Layer 8 of a small transformer language model trained on English Wikipedia (16 layers, counted from 0, width 128). Numbers have three digits each and are written without spaces.
A neuron's activation on a vector x is GELU(gate . x) times (in . x), where the dot is the dot product.

Input weights of the MLP neurons that the questions are about. A number n stands for (n - 500) times 0.0021.
n20 gate: 435523550443458529508763528411564462438489640638582412357463581448536408627356680514401547657564559462500626509495364514646557414592500511342343462520551441391460536692524444687400601585489342597541565309564625675483422537580440468492556377396443447604475584410358520633589528509658582587578475528473693492475456334494500480478474522579503410494457596325576379395521352675586528436295
n35 gate: 352410531511381489551679452623413546531573558378506645455355609342421486469585389536375534594658503497413517488522574542424463514356450401432449426381585603477387528407754595532590399605456577494433432522511328442372436413497564413602489542562571497416551463286371522537586391567598511285651461469709671562489420575524459420798465308348619506650480522415544534462429589419485444534422
n56 gate: 389494341536549554600486345472500535529469457532466438557456753438702483472299735525523359422538373552387584537462466590408488312438424522472460497483634508509549427334514443503648348494525379607654454531654376488429541552539355556497449513491376500293563477457318506600628340447500460454497486471495401329428452323599644540625465388441546363509346630425516305589374538348577562404383
n67 gate: 315422582743616488512622414461486439427521559512549535634303500387375412509479566583681597494522304541494590563450442600440346302497428589454567494518576410555335578350497411339368515482632810541569403593569534649543594575653456553533588489613565683606454406348450518429407725343530555710371405586601545540564378339302557466636457536457534521427478358464659414500542438660666521497544
n77 gate: 500520387519534538463628740511458435537333413421608630418570458436412517494491553536723599581603604666607587546415597537662615500472433575383588319511543432557506374534371726518470591662525420458372469567621322665466436671411663415537511412457420477366526672531373627600471461500371471460441445451452353574363530514378656480528396436636543489541558442364525614550428612658429637387442
n115 gate: 550485645539434632593351497572403409467443428510585290465412438427352485619515513603525403586448480462565605587558578507403424527420406546487465419533294401578400451555490529370556507659517531432433528478564594372520410518446385428397443498530539405608628480528471365510510587609426412482418529437488601415505360364397503538455510443623480364262636488395648614599545490450361626440510
n123 gate: 444448624559380661590527431505464505410432478446460472383522597544418489500524658438511571365481322470476565486347559511530454409289458598556389564534500447397573347659436362555625569359438616293588627716462401500394459430414367426503453426630559481516354284537482503455629500601560455495626423551397478484508489395508752476447532432577516710497503487487469497484508492634563484569467
n127 gate: 527589397559387405519406720462746559620234815235548439587540452430632465548435470642614628718387516454253585497485438538466507506391564547555548631625639441526510354476488719594469697578595272375357529563693448474594503520525648540484481503339631539437387503304594436584566503553471261423443397471457585474253415530476593568439520373388474710470451346557435471530517601570525446365593
n159 gate: 685573500629495525479513585377464503397474513554503473453406591497555379630473579464609432325397531490639612617561572461538447560351386528579526442426561447500664526469459327585388490392461574503686505495650476446518514508472363508395578502621303521376645429427354422397452565435581703513503334524346405603662506470345456336437511420446614603382438595538472410538547570479503391421478
n163 gate: 365571592329611458470449570553463456486548566616456469472512486443562498525560567597467511428545557440619439498422430601555435448583461404477436454378433476619547459607502437474438415461378476543341475368568544669445469571364467479431564582394453537554502532521370301570519457581425407410420484393480368486426391488604455556463444577418599424418636363538431576510490577473485378601379
n180 gate: 535449380439577508682453541590437589539609640607357457472492541633514519465478517559636505489491560400421617646487517636423433619525465612566459686399434550432365581460314425460524476459522340494297478478505539478445540581541534568404486562643513385427503336519460481633539638375465530506459500611547651321608422562474494456571603327428806566431405479511458450611396667296371424470291
n183 gate: 456459557625395443684470590480656498588572371638650581530510463657567666733462377446432525488505520533463414457428322616528535466488444546403500396540465502426607431470541513570447575547527557490483468510403528518463531388488525446686329540438447415441453574527280574508586480515510557580340439520479661530407442482419557465597515390441545405521556505456438437557573429288698392473444
n186 gate: 344460621552392557443605267394449679596538473543455500458524576653645432617461574529590538477558659281470440490443545353444539647547441460542518388559515551663445564351408407352437483211579478522599503626503401542524301609424457534452524508640575640588426651562535488611503667583479494536356471554463594604440346300678389416612582597458646369515515407630402413364375551388225576521491
n195 gate: 503449676441512581562583382439430469553526509557471399421633335582438374627331354543651465595385517475348318510599615619451545454535260623500629592500488410523620434613489392570650463488540466770526570520483744503580382572399668485368491582359400526548326617579303666627530625540419356509442586547528360365488392464623634494518413370580588491329386383446630512512485500535542431556479
n199 gate: 481408375566575554426461326459558623644654364607598416646418465494488447529386595611611344561525532802364560516383296556450295427589509593369604662568449372441594485505417447429512437485477441581444667418542500418497632609412473472414553503503491360436497447562359544524612509642544357464403500494680519402521563306322580715482364421520422428481379723625506560577616488412344286568512
n211 gate: 641423360536469631541654469370479587670512465465459686541503543513456335574516639647557612454468574659506443449656387500578532639472380567584584493469447479600625491617265415399621515569445445503648688688476345570566603752518340423600292345610658513603268441572479553446468704335478400487478369481465427650494543707510332359338440549471362431546252491485479500519516570506415303525404
n219 gate: 618556377386428576572453375405597445470519447489552506459430557313464596603500435562597574592366426555703503524476384699540804584516606551442473440409450540346573446503431411574558543420597469529419420392453497567340559461357480358478413500492268605483646530426505358586514467466465472483519353367492349376602425486494574467404444587624450497405388613446434597511668503315278403464432
n224 gate: 524697509511599425605617406584414506497593559416649500517443517497427526256670512474186468397611564575538438551587482587715603529532560622550549530230500514465589583357475664370435703468428673467517320560564541411550503542426551485465566519605554474410459645599452439433702552364417354456575622562423306535588454375509488488720571299486453497503536449421618380518423467578402629509479
n241 gate: 512443544446424402497405228575564508419264565354419651503469403526539405365548589508447544391572514583458423470336610533433562475697483432330497552464553578603352379426516412549287576332536488579541453569548331500366592568489460612520450437419451411560615528444549677489472464564577433355558457621524745458733615500409497576503489585429455332497449592587559503520559647569637585614397
n248 gate: 441428535545438637529618562465564587441594389433347528447337497494488529343758597437666500217369550359474404554492669456552401500441523543535524457500594449368371486473565488488560406680442430512619450581514321590394488368445383536585599528618563662612692447462331547592506509320442494444547735497274400497539395398540540530266614361600524571411512629382403521531546599482462625347455
n250 gate: 484521545448584494640473518728656526467352491503578525434555482605452705424551565310476515520787618566435367552468446698450515632556550581658458578408533574518497617541368637630405636655491478656538494550429581588572712530547466509351547642575407458313515473622546287596533585543456647503556726422418491434644390439560475416461439612458455383525306544465558611354525291660610591333512
n260 gate: 537375426519312534465500445411643398422458533328593433374556640424381336630707606642516449307523663321583304308348474433433565579519452544413513510465581623539493636615351567547295503503519453500437471541353588507600666671427503543587500518368478423378539436330500426601477471457729632487376616393488561606536405316409337497699454595464484668376782613387519646523412572302654405256444
n273 gate: 714509390437645481469560489567542522565250488590407429523474494424486556506574503481796483353655329690404615610533443637653566472449441376452531468537661340396575417562508470515686607477550547376625494592508409592497555497330618532528318534531530472480627418466656399546422561392640378494517503571447341517446458540494550432427529458753531426638419574497546449397560534578555550582697
n275 gate: 516509730436403600485446437679527474494590637478482707362352450441353467444412633497570470694444688391664530445604373458331582467533441588398518541497602575428577565481549663391459416593562519635476449535500567622554448540550442506506533522590485575463560476252634634388472660497408572467580672491472640368518443384219522434631765595588527536516638597412613633301472540396474320677411
n276 gate: 433438552475373607647740445626546699613377441293523599463426548429526420409671464624628540559580591315434547594450288520530561503494560550572486527641497638506415390574344506629503377613506407675548471483552555362699497344537468547592386575636411422592275279612494551520465477247401535468375413671525543431523461562515515535374567506413621477497500396427519393434376497451506486460527
n290 gate: 519488420474509539559438479547507559661541392485550438743445430521326435418369650674512339274430406415497455599580420327491413620571503560512630485462651667438606430327411587380634428619480392389500524474567461422488384428497476372556330412414509334342642415400466312554702658567570467379415586625567462571586456413531540354509554689564435512620651610526526476607456347309342465471458
n292 gate: 509589347410539620642409458506404491530440356485605277386494449593449656381436696535509679565634449448341613480526415536572439580461426620503335425521473416374654470426427582444541576494559318418506401497443555561515361500556709652392676537672707536664645515488640545448779438478622355554551456530520551422518446500396547576386665485537624630409276512298677503516696518622552509539512
n293 gate: 473500520478491566494509465532493575343618526494425560494417506437483509409576431435474357497649560442408553525450672609392526659506489680520569633520347486422751347545439349482620343532531452512625347503473494521486488698668364405667549443711326483556442503440506500453359586443460201486523553483284442491491643362388509413543435386576448439536594520697704465575655297529516389537485
n319 gate: 508543517535389481586370517626475521505478547578564390449365466407466571488493601467633556505477517334588505596561505396599639461478449552537500597490407472529458558395483595342446590488433569503459654572635428378372404652495517422590427546449422564703620537420441512505395628520527664456563424505532552666530541395338465387356438546548664525617490421483528399477582336473452411600590
n20 in: 401565486378416544641428517301474525526315491794632443486459542565400557557725464391410432478423574442540421506442379489503421446625449609557434584431580692489547672335602716500553442385359581545376511421405625602463547544444603535517466604489525540335451446617536361610555514411452678534710525688373579400333458450367521558523389545500532598234518534525389560500521587497488582469571
n35 in: 401482453375621500686429382608557325497652596582426414435180538448497395509666579278586395497543450492438491548554713608690607433474471489633468525409550351582590399599594678561548409435462665399497665529383577494494449431439533476620512486535534465129479418412457523633551483515541408385451577497489494432361444410525473358547670448489453527580536443402438432332404303456683451518425
n56 in: 258530471568521249533580601424722613548494524421382559438561491616639641445521509601566588497534550540441563478540640356638590407518404422654642497411698543488551520422449416448434468343593642494448429424584458370447585690331687427515391489488494420391500606591483541563554442436410467488532454578363638462515681461338460533385452483508482453306358416486583307623354650559671744397688
n67 in: 380565513497341566557586497550417403497478645510519616446568666441472478466424382376497547565245647361468500582503497654622542422528297577544389566702405521456506727454619523530408561487441658612469699674383318568500666397519600484551610574684601753542614639468344635675600612369344417525222448570554456532615480497434372475371278519458421516490500420565634427635400343625524587702481
n77 in: 563459577652393492577471341611480459529437427579529524313591582453469540398500385444471366258571392692597517606503509571408555359548590458420546302368463530657403418403583644634483528589444494608618434475511378459353479544649427509371602430497561400482540312434489503676643438553582575339608497538495521595410572293482755474620617390519624603479351422399547350560545456483369627537603
n115 in: 585589513432492513514530484538312414481592387428565517478578385452497308588522399622557530476503468513370373438419475578607640572511594547421505599603627484346558353646476704579479324432396686596436546641479566668486692425449478327394481609546474443542500605465511446563475377433463530576500532473472609587544611483668618549478393388543612394655588371516526492559377662366364361613369
n123 in: 639457550470359605576367548693519511565506703396449450472535511424424534342358654338438570555509372373503351521500316542652443539486533497551452503525441511595425370400508668588680481432494526421539492359615346466636399468284572381598427450503399562549542584643413399571443286756500497624439582386564530438401577388462462463321497569521523638553503662478560608433515523405402522607529
n127 in: 425564379434544589437443569367443545503568519494422493647554383684229662438528761570358593592729404446431617510458494463432668441385460397290569458484625524615366297463373559432630615362666513529469419411482421341682429379660468577369447447350412525378450705385624531324516515500586607368497494541467497522528566465533552481544592574647538459503538546613422465607582421215405540724708
n159 in: 544442408494533631384413491491646332629473385326393634530375600442429610385305497515524441389414506469390494616603449547469409165423503465512583519488485391399512635603391419577500546634608469631547485459500464615623500467301412454649491650575656449479521322556538553551379406515529473476650651431424317512368519546672469539281488594410473384748294520393491407373698591506481523458399
n163 in: 479465544517530383534433498371447420337463520515480538510490505452370463452448574442473561413574566575564547601590386307584535708488592522463606449444591408635435430462500351523519602490389636495548539389509500635572470482539377533385571385466388571472527559608576400488450643536398507611369431468530583470594363472490401458576622623576697485482442531558379527515446365546666551451692
n180 in: 368421551385646439800558694593485630458465536612368524416503506809703545595526377525627401462543356546474585605553383545487618640538475453532500392558652695404605671600453493580416578452573534355500558405500650654594295434608349546445407542729509497474426308532569330526490786533538380584379453636558541490552615362578600506567513462645574749386487378440453568557388565328409510449269
n183 in: 555536488490577495388360362342407462445661505459448560507449554505560386419523631539445502505395535526282510446557492458433548436507431490400485508629624521455551478368378461580668565475439399599444301502292505409363469574581576520545589584520570540513493450634444606563500502438507475445611505523580521642370542599301670660465442471329468562552376427551538480627529500448378485473492
n186 in: 798547424412528573473626337509351468187442491594595560509422394500506351464712532407571482383528542506442419381327500376418491392339476530640460490500479389448357401453597545408423488411542490643368564548596472786717469512374441459628615668381624332365387555223438545518488458468506350433578530432419429543568384652532560577506484647638417546497512396598473574532381593446294485591572
n195 in: 408551550391475428437446364553482569576506535580641516466535605397628541485522565653383531549416578533409525262325317705572529568307349585560606471591459512403599518440485513487706558340355399588340700306652348395434455369466583519588628579309421597368349509690497407753487398506314437544450409427577444478554500519378662535541697626721528418529462415537455554308615490481445281550439
n199 in: 364455562418571542506234482334386537476465281554453534532461558615603635642506457529257497737549520604421784510387405523420590506553366460465456672559532345497503497564571599598659620347581485269448600517469533515373521434668641470476567574409574550542414415497514477494452456421523518485509503539578578538461578500324479583641632601472648500518479649646503429479404446307708358359325
n211 in: 489710523490480474658493244517652555503563449558480402423431550434473420583463417533608762612587640587390548369545466021747541536337586520493547364269416481553541480372516409392678549520635608388484517764560371408517472541767589383430394647497428580603560570577604500466473490413474537550550689443525457513598620579711441355407585480494497759531585526422300406225627446527412460477418
n219 in: 677324324578375453561512442434338511590670606512578391590509483587552616397541620537485477400518586508587754557528485419500394549575623531340422591320465528555604297474357412648702596564443449345640378411481482485369443367500494488506428549648556567485703509448604598550417403566529462494577596591533432561474476518591536389540347503735386404530343475582500316377503668411459320520426
n224 in: 410482506449565469275476426491423435470400560612642525485339529472488462532512396526413456573411306392488341522503473576368617509379538578453465454468310401453476596489420683537537382515622472596544456558548338343491582452410494399473491638417397533342313388347362744637527456457567545648286342434368491290530643554575430533465470503798607509531488549491326557537459332362403445506667
n241 in: 513317603491494425473485552467428410594594386438552617518553701378470370521436513405381575509538479587751500648500503497431500225581497350409352627503518497421636220566556490402535418622446380570607712407460445559387852327402546653500440316634474549590457443470541371314500467538575488461431521570563545260427468506497428427470321369380579372358543518615535515560427435524487369503603
n248 in: 597564393506554509616644563512612620539559494405512466396592476512515307529461445532449515445534807657482449536649434494450418333343612494580396562378217354613512398424448553472480555396389664544521476397576416439488521415523348742607473464551405378683375456562483456638545500232441578527385445614596371446611528357369497392595361641539464431633333602564474590553434352527588447390665
n250 in: 465379629299568607494540441447596384551559451422601400472327439654461581514630390536486447541584402368407600576514506581371546522357414549559522544565461586649382583310737365655410394441619456474713365461484395325537410572633555480590559582517500573335508500385462416608497494497503636424519607659519345418537429621485567545581334470614325514608552626464649424418346454520515514525497
n260 in: 546511602640394451493580654605442434661659615526533580562455475583391652349599384372621496464207468486507574472213463644606271608391299440456602492602445462627310647347433458390581599715604561603461424446528430663628478459715452470467392483544617504392766319544504482471559507658590471526604872445273481547298684545661372441504489593606595390489700521649605277394366241594698228634567
n273 in: 357758515465704425494463445482635375473431552637351595354416395613512509344488582598402575646691584360579454355488506494544534542606551668591412525479579500343332542503696411431380529357497370722461382509586472413506319370422453509624340432603556381534415533488447437460373614343452509546464586387572468445635359506541682341630491560623588500547491464547459494714401725735381491409463
n275 in: 529392690523342685459401366598593595500364327451452411626542513556599340497603549393565358543592334356473542718641651382528600429520396573664350692350575382524434456544408543337329411626473362643715449611506297406442451371299514535333561411572692681706305520639450649589594695461456692637527639706410680582593482340353320449646549513465384613511413610593447455638378490507426503483371
n276 in: 628506473485371494433592433491521602549403388400463669314534346374546640407574522578460606655657433509421460579433331681503401497494509512543655529464372462345534350486503417658488621393476389662479402491488565506561522634326544283296497500524476479547314315591438558537568344418575543469611533629563477302365738773462544570382602407486653375754413482467406408491378324443364515464425
n290 in: 469510600503403768487403477462485556519362470596568372442447535453655368560507437367552465528500590447201543696410601385503484510545535481649577591635374642445249589529584537738456428309332312517395510405387591740442596530510553570500625521587534597533380497619325494591382436457583393448573516380589459390620616609551380568519470427652656600342651431683269653420344644343574637307523
n292 in: 455688589554440624400436815451492532503616426483507247527527655435500599461467562370651526634531490283570503727292416573725409618626297646473510514460573608580384507403404399438359655507480542503471490520371493608343418391386449575334464394327468473329487540487400444614656342483674403413447416554660444450594707341437579487331432611469306637393490477279516513711300534279562513596360
n293 in: 343589601431377329545518407553555529473440460405650587476445538429422360476560330521388360515373485402533290513512343405572357527339574395368431416494512408467488529549442287578361506590441279547465539397489427537476592356456595617353461556368477635454332443751581565364427320503494737341497442494489414500575607466446348717589582447562548431525592375576428678581415570375520630327356
n319 in: 453505450720439533365537527511684401508497581601407519423554487429444495458353478451481382570431516497487584451620650450514608432410390415646516458521553393497476583435503347362618456535544448464534534492316594565519443635471356443463408438500577540617558442606310674567389458571411399383518629513563520434532514465408673495479705745483630481533727627547377529583466527495552516347500

Each question shows a token from some text and the vector x that enters the MLP there. A number n stands for (n - 500) times 0.0088.

"9": 600491429372618412374464531505423585315382522596376661421389390753665620605367438412461519386502415448442296511468463397521400395404555502443525476560619300397437436668501559602495422590586619563107385521419587319355458529536384571443412462318430470456336455508422552592407489553363542422560364519489651323498604428495343532644514428465447417430450461581512301468559345560529376485585
The most active neuron and its activation: n183, at about 3.9

"r": 619588440562460596491490577598299401643553506442626578624479600600416485448406503569385556228559403515539517452412315457580542593606527569442523465648441433551439520620715471601489402462607294501393626259626582581545516483556579650449322511474563506598433451476602563619425628508578342495441573567560586314419472568667363546479532681268283424374559483569530539321418373432294489545376
The most active neuron and its activation: n290, at about 4.4

" Governor": 636566515474612432457468440551409350459488487606542541637580387509612573626440545550456567396483446394606483491434335546658387336525514405586715500457513443546441568572637328478362496488428512346246448380455643365318429383570313607372277478409572461503493461447425561659420495386350512564482474450493588446268535559510399557624639543317317346368558397461370364238515481464317456503369
The most active neuron and its activation: n20, at about 1.1

" of": 725482502615502412443420440586268241630512479388347588599405516592466619629388513447443363550466281388517532444463454365446609377542574556556385539506571517649547569596613563687420462478357491328400569452377450597488450493522469630508330601398472500562497479540508606694515493512583437591669529475487641578516615632471343392621517676541389556338384472638660448404424348615403360631551
Which neuron lights up most? n275

"in": 436550627560603402443495383597320523689547386441382433434535490709508496485445487531483486307615271552433382525547468439415456351412357593430598466569497360544461467418585472647493339392407362406306468393507505566397469492374444594331353423407736414431485456487536499676469385627571522591614358319469738424383490594434437468722450431257323494411432580565430470377575412530386508459436
Which neuron lights up most? n199

" recording": 580598331525389408557293551578376304341620553541447724598610479639424552446458431562553588381601477511545377506626388365621464585456623554481623581641403454474527482665704486524459438545476523297377433401327474556554527418545428519486407679570641403495412439526549451597493427524515359717573433509638421480200579414467413433499599481241405536389606421634492476399483390270379450394634
Which neuron lights up most? n183

"ing": 592444467456559483450474551461345457537550519332380716397606419434555647582447453583550440347441470543518416583492554397606421377501524439287689480595564342375550502392656376684511506533417436537313486472424372550561445490517455685510375489400628419378449597443466507438479422537404581588677477451474402381386470464479538389663628304259257648272428518546493346385622302539478547504531
Which three neurons fire most, strongest first? n183, n77, n159

" ": 593516411676583448472485463549260274398527580683476458476374408470535587571312507549559532480580474379412343415520393447595803407530547434667440528465448429433540466630464713508540492573435313464353487619426421378407472534607508648413343736417416487578643426565509638447324541531559352518408534478529560436493352479341513466426564518322402521350324465537457538542583494462448605482717
Which neuron lights up most? n319

" Vermont": 643516621519686531480487544591304393361460395532480602395366477576604613524391413409474614495429410544470367483595464369582385371497549329588601603596476405531398409621579379561336398590312524455392522585430301407429351341544322511371394539452434415606588395576456542463386641617330515574658383413396388574374618530527506383557479423590325270361629375468438412466493388471425436388625
Which three neurons fire most, strongest first? n115, n159, n163

").": 570537310514554528500431345514160488406448389456462634559516499647482540477406594413426410477525378349405395534527387411644531376520652537542484480438540330560518540582517572681347455457578562518323458389545464376546461564493330622377306371306335547615483449546487578482406371489385520493576530543659376272495511649455394442516482699415415450444606510508569559568586502424449582407639
The two highest activations, in order: n276, n260

"5": 602338429435615307584657591594353428215377563661291465488447408477619617659302441402442441365611289622438324461462509456545561461551530551557504637595644370421381387587673581619443436571407543509347459468474520477357456493582227582477434477480597532559350396537536460528342428581326499399442494493579401494493625562459422457475439405483431416397527438420522343468510298601365456512528
Which neuron lights up most? n273

"s": 484511476326491558544472402549199390451391570586345435447507451465423542523373503466437311372486346502503450583422480377594478482476522520476662506530523276500299309464566669570331457450440572343384505525561410609445428607699257599609441528467549497530528533517470482649512520466307451540428350522538421477470526546711448438653547523542390441317422546618422432545560299402369606523668
Which neuron lights up most? n186

"ed": 416408403589413518316534599497257459465441594400508622488487463375502690500462647495446553430503475442530431578434422422708489381357423498348546418622648531410478547720639357536366602522445498312398467626503550499434477619774658499549572523513600533473426573699541455569473675416407480508554555649460484566610422578608534499599589542466334540291590521613619339557636468459437514352773
Which neuron lights up most? n67

"Studio": 491518357388482378619379662547391462367562612525575548438603534577395579465442559429502552397631311471512537456451548431620428366543642485564615561461467518452464540707721408616376361436447520276285372460463447409370513500506453480465418714547508514487571451593481551635433518608410473805505415467671396477342611667466286470607419431274332511384656352550588420376311365468406540461630
The most active neuron and its activation: n35, at about 1.2

" province": 683605511582578579554545412517377431442304450642484465584479462556522529593393484527415528399481298384515528428502517437650421402519543483608699464561588374568430502564577434385232505531494594303208402496482458343286392271443365553399398545603524465622679443658363451550586533445415567470562420455436480500267516581577502429527491543582220354374437357578456432406480590457374457415620
The most active neuron and its activation: n273, at about 3.7

" would": 539598431657635559461476484555276276471443468384481481508661349416394619452442518435578472317409545371439546573595470391655334410556517454466483496416544492573564491443576529493412388397393388382252358486589421575485499503586509480619374610397370535511438345511529667683464486399435749477571393736479362355295590421547601426562588593512446355318520522586497421542454396421431578517713
The two highest activations, in order: n77, n56

" link": 453583512588640556434579406536343329393602464620453485510424403597481599479490495490491514390524480371699569479549751451570583492445604376468544585596554465397558648824656513466405495629514636441106391298546308383515563553580448573321405520501567456542538430627390479580571543651468443594612436507515447369370529514433470392513525499519338448378540414607360341485412490533352606333715
The two highest activations, in order: n224, n163

" Wall": 569497530483459385426456558571349428273551373610564566437487371543477532563436480593452442545524496583481505411547672346565408250456686450473730436668463430435533587613690480500295476468332424498405390496459319434552517557559423507398342581421721554555424475772415516724367603489426554576543485402412402473334668634480448398635585360490342493378556564434394385407372326398451591526555
The two highest activations, in order: n77, n183

"it": 560433457533447467385612479476388512395534476582554442552399576468338641511466511725582509306613625518614620530642363438583692582378558567368496578543612353359504562508632338662470445685545336677349395391465509381432530526402621618448391565596656455428374579572468451579583463440435368513576386458651475273280538458543453381601446371364178324407427442585559363518587465583439453470527
Which neuron lights up most? n219

" communities": 580550521405567493583517386498309351391448527671479484570395435685489596394470536473494446380371440318544570543559515467685459500495487414509649568576522322524394416592586557469337466474449611422177570371397454442361413493673432646418435539558559389497669390495421527592573355498337673493573265461520485463327522534469536536521447559372225491353453352603468489486347460359286480357557
Which three neurons fire most, strongest first? n180, n115, n290

"In": 472544569631612346441525413662325324347546443454499455434502520520571534623529496390519418364633331255505636510478435444588568454487577477614538502551481324504549559572520372438519412658488462351416519473472433499607484545585462572418297517425328541502581572570543458573403428399529620444701669453576638547403405513379254483470373561416426572204515496735517424596482371402412433440766
Which three neurons fire most, strongest first? n260, n319, n293

"===": 523505394632620378393610398407301394401392449511566587397342473487439497657435501506420387495558540234333358559525404597569641315576498558588535534311618552536529533742463414490400379506478479445346540512513266508570457610655396615361365517381389589497592498532612518562487402446496525418576546503495480403403559331198303547513387538444250507391572481466613581542506351478415446395610
The two highest activations, in order: n293, n20

" was": 572647379647601398602555418611339579424436538266435450514398356565447457448456513458431485444562395259514513491483467366700366386400527457454573536574535427491428519622480555524383370480290609378309529528540429424385496434566361539597423543432381584738395285588445644586462417431499601489510626578536420397396468401325432426513452778484360563343456649529595488404500459438481444432793
The two highest activations, in order: n248, n123

"0": 697433385488633531427518537534288491299411540611471553621504412618472598413306551497464436418620343510389386425566546406534588599451605736576612568619651447501449389365708587578455409645484543458483499511446293389471519586603439571573417518407709636455455440674459401388242601519614528385544552479608315477425337639490484468453411435544438441428474531444365365618459341588470534431642
Which neuron lights up most? n273

"id": 726500424518601475460645469455290528353474500471306443357545431444457445527469516582545539287433595657449479514511558476494637366300410589424520506606422277500588611569550405569315484416577669286212516377503360559497382566567563525571365581552462556558625548501466525591493514493418339508749726454483483474375430438500474342483672591596370423433535399551450449444502437558292535528717
Which three neurons fire most, strongest first? n186, n248, n319

" Voice": 492397471484536322498342501632382416463528537546472576467582284512565492352344394528474524419526463499614507421485538439585530441527651515546737532581469486498307757697580423500350407497390511511389427495452465494434520482581345623491332493547652370539642454579521473467479420381398415674742458428635450523376642669321537464603585435409300358439343451510347453408381219418338584498563
Which neuron lights up most? n275

" regional": 563545487572565416462620485482235319439442535590507480442500476651509527506501602410408617450383404478635564409488584452546573353504668513665581574650515439601397538666721304494406412530447594336145421423479455530402365454484327675401434587566431416605517456567379461510543442495327543490533531590459403515383588547387473392476483404421274442371425498640591481321457575367438487435558
Which neuron lights up most? n248

" France": 431522569554544611577428412672319389408573490575503591535477390491612600674418296286508481457459423445468467482562370424629368298540549470540535469521570489591442404612479430543367365586517450485267425587403469380473464372542323527402229553465501267624631545591456510697516468552335643568534323552430533464344644541524472327553484423575251505413389581498408444374381392528487483539728
The most active neuron and its activation: n115, at about 0.93

"3": 645480432443609487343449522550320587237396482593324616536398385702671549502321423346508467380531368422478354471489522454657443279316610561501485502484668491452451463595586498767523449618599638527235532467456447257371427536584374639446374517467505569521401451572408587501468583616348559284507457526458545329452500507523406518578545501448488424455467527561583348446450331615468444384567
Which neuron lights up most? n56

" he": 637426504516613505387458390603337332432440441534372509490473515434685749409346386420505512539543426356420511484608491483657489388460469564544589562592479383442518423691647439609384402586378416414315395610459423522501684360592558520402178542435409629565437425377446622434403573245538639353602440379540434350259519386501584510579575629359530450363531459523564429378542435386473540531641
Which neuron lights up most? n276

",": 573519469458653427462452390583109389359448472551431473560377330526563504431448543414466367465577336397422530518621432420640474344462400498612524492572554371379474453561528552623440454522536656412418397354311387251487493513640409589517322391391328564565429417566499677487448548504419472413519567643497488427501433534408589451521529639352503453454508492473561569563623463431422463341612
The two highest activations, in order: n319, n273

" the": 527581392477631389534449408554149314415557468523465473435470470479534580603319496566533547409484482319495510517599384417528569564619454412783516566440503551503516436634604470585395530527427366480205544487280296423511462651547378508475426623418416581553504522552449635567573430400546462509586624519476562515489519530564547538608487497476384571378364451552549392372590357452398427508571
Which three neurons fire most, strongest first? n195, n219, n211

" by": 427498415602550376558547455373184492521519458563548558563472340523650560446481506404487424427619293286630557509671479428579531421517597570523526569578602508450580450461490438443396336503566538408223403508379463423521386496520406667500455568427522529572328547550614659596516453538595614391492663517637553425374463493328443383584481692384425590324514403486515496393573408363428502337544
Which neuron lights up most? n275

" and": 565490471481469575572512543475109360426422458429313386481426484616541546527445412427518558649544367402402442572465394412539476436512480529586467551576548367550552588511545481596384442517494536311228503502277409378428428520579426696508398566388441573582433423480549611614477425501458481400516517612526358491543580493480357328633460519571458468346350486576480427554523315452542525413685
Which neuron lights up most? n292

" (": 552579368654498401453545423487272373448470375606600335558559392423688514660474597521476370425562556383447386369585497458588512433476593460482549459531602407460596375721505449489331510428457485419491385438524301462469450584617516623399431537358423673513592324595573648393256517443517612428455523515531538174406523351335313439443518414443444517458445332487533418469469399385525541480665
The most active neuron and its activation: n56, at about 2.1

"wa": 569437492618696352391515581477322421387434648620449381552417499666365574378496384522515522480549477366546483428623475494342564356375355519605455554603525384489461453803710595505457422543590369373325479444441510397379466517362398466437605673380554621551494514681565411419615451365332446565506300447572311438654500442564439424605539572392338393356702551530524485479475331316532405463469
The most active neuron and its activation: n195, at about 1.2

"\n": 524608364590552537519303459448242509382469454663462470444360407563478585463479439440481476450568459190355489482510308578670489558506640450557607423517536399535622380524692408581536293470369447489301508447435485491514425402502377549428373480283507551559654556323544616562443385597418387601499384560631448273459589440362319517469553536426276638424502524627445549448520501570444436559673
Which neuron lights up most? n292

":": 559524603426426425491455394507280394414480382686432543522473172460524583504433326352487363454521478336486530505419541461484593515551558635554510553500666469534501434484635436618328502601535531464384491386369430433362548598610292663537581628387470454518466388624562523500385526387492456518656600357610330358250498523436367484562483599450314478596302616437550372617485393507435574624579
The most active neuron and its activation: n250, at about 5.2

"de": 379417483679414413400415487706364485395423499619382386497375346587633650439457453450648663347620428605377529498638351590499388418401466529409452584434566529554508489658615605613386456492452362510438510632502368384445333438578693467456465674549615445495615459620492451741614493464379443293557465488675634523342429505503424344607348534425296495408457460446568466491660500332410390348667
The most active neuron and its activation: n35, at about 8.4

" appointed": 635683339471570457399552505426373477547504496572409535555547399424574622552345538442461726331539480437643438528631456512573492376505546528566646644481582453637574620722629343545385560507606670271160422396325409439540518613574446532532318411440423574512533251520459432500456417450462485561546551640499475531445518434387587407470398627520412520228658527477587425400535346410483437439528
The two highest activations, in order: n260, n319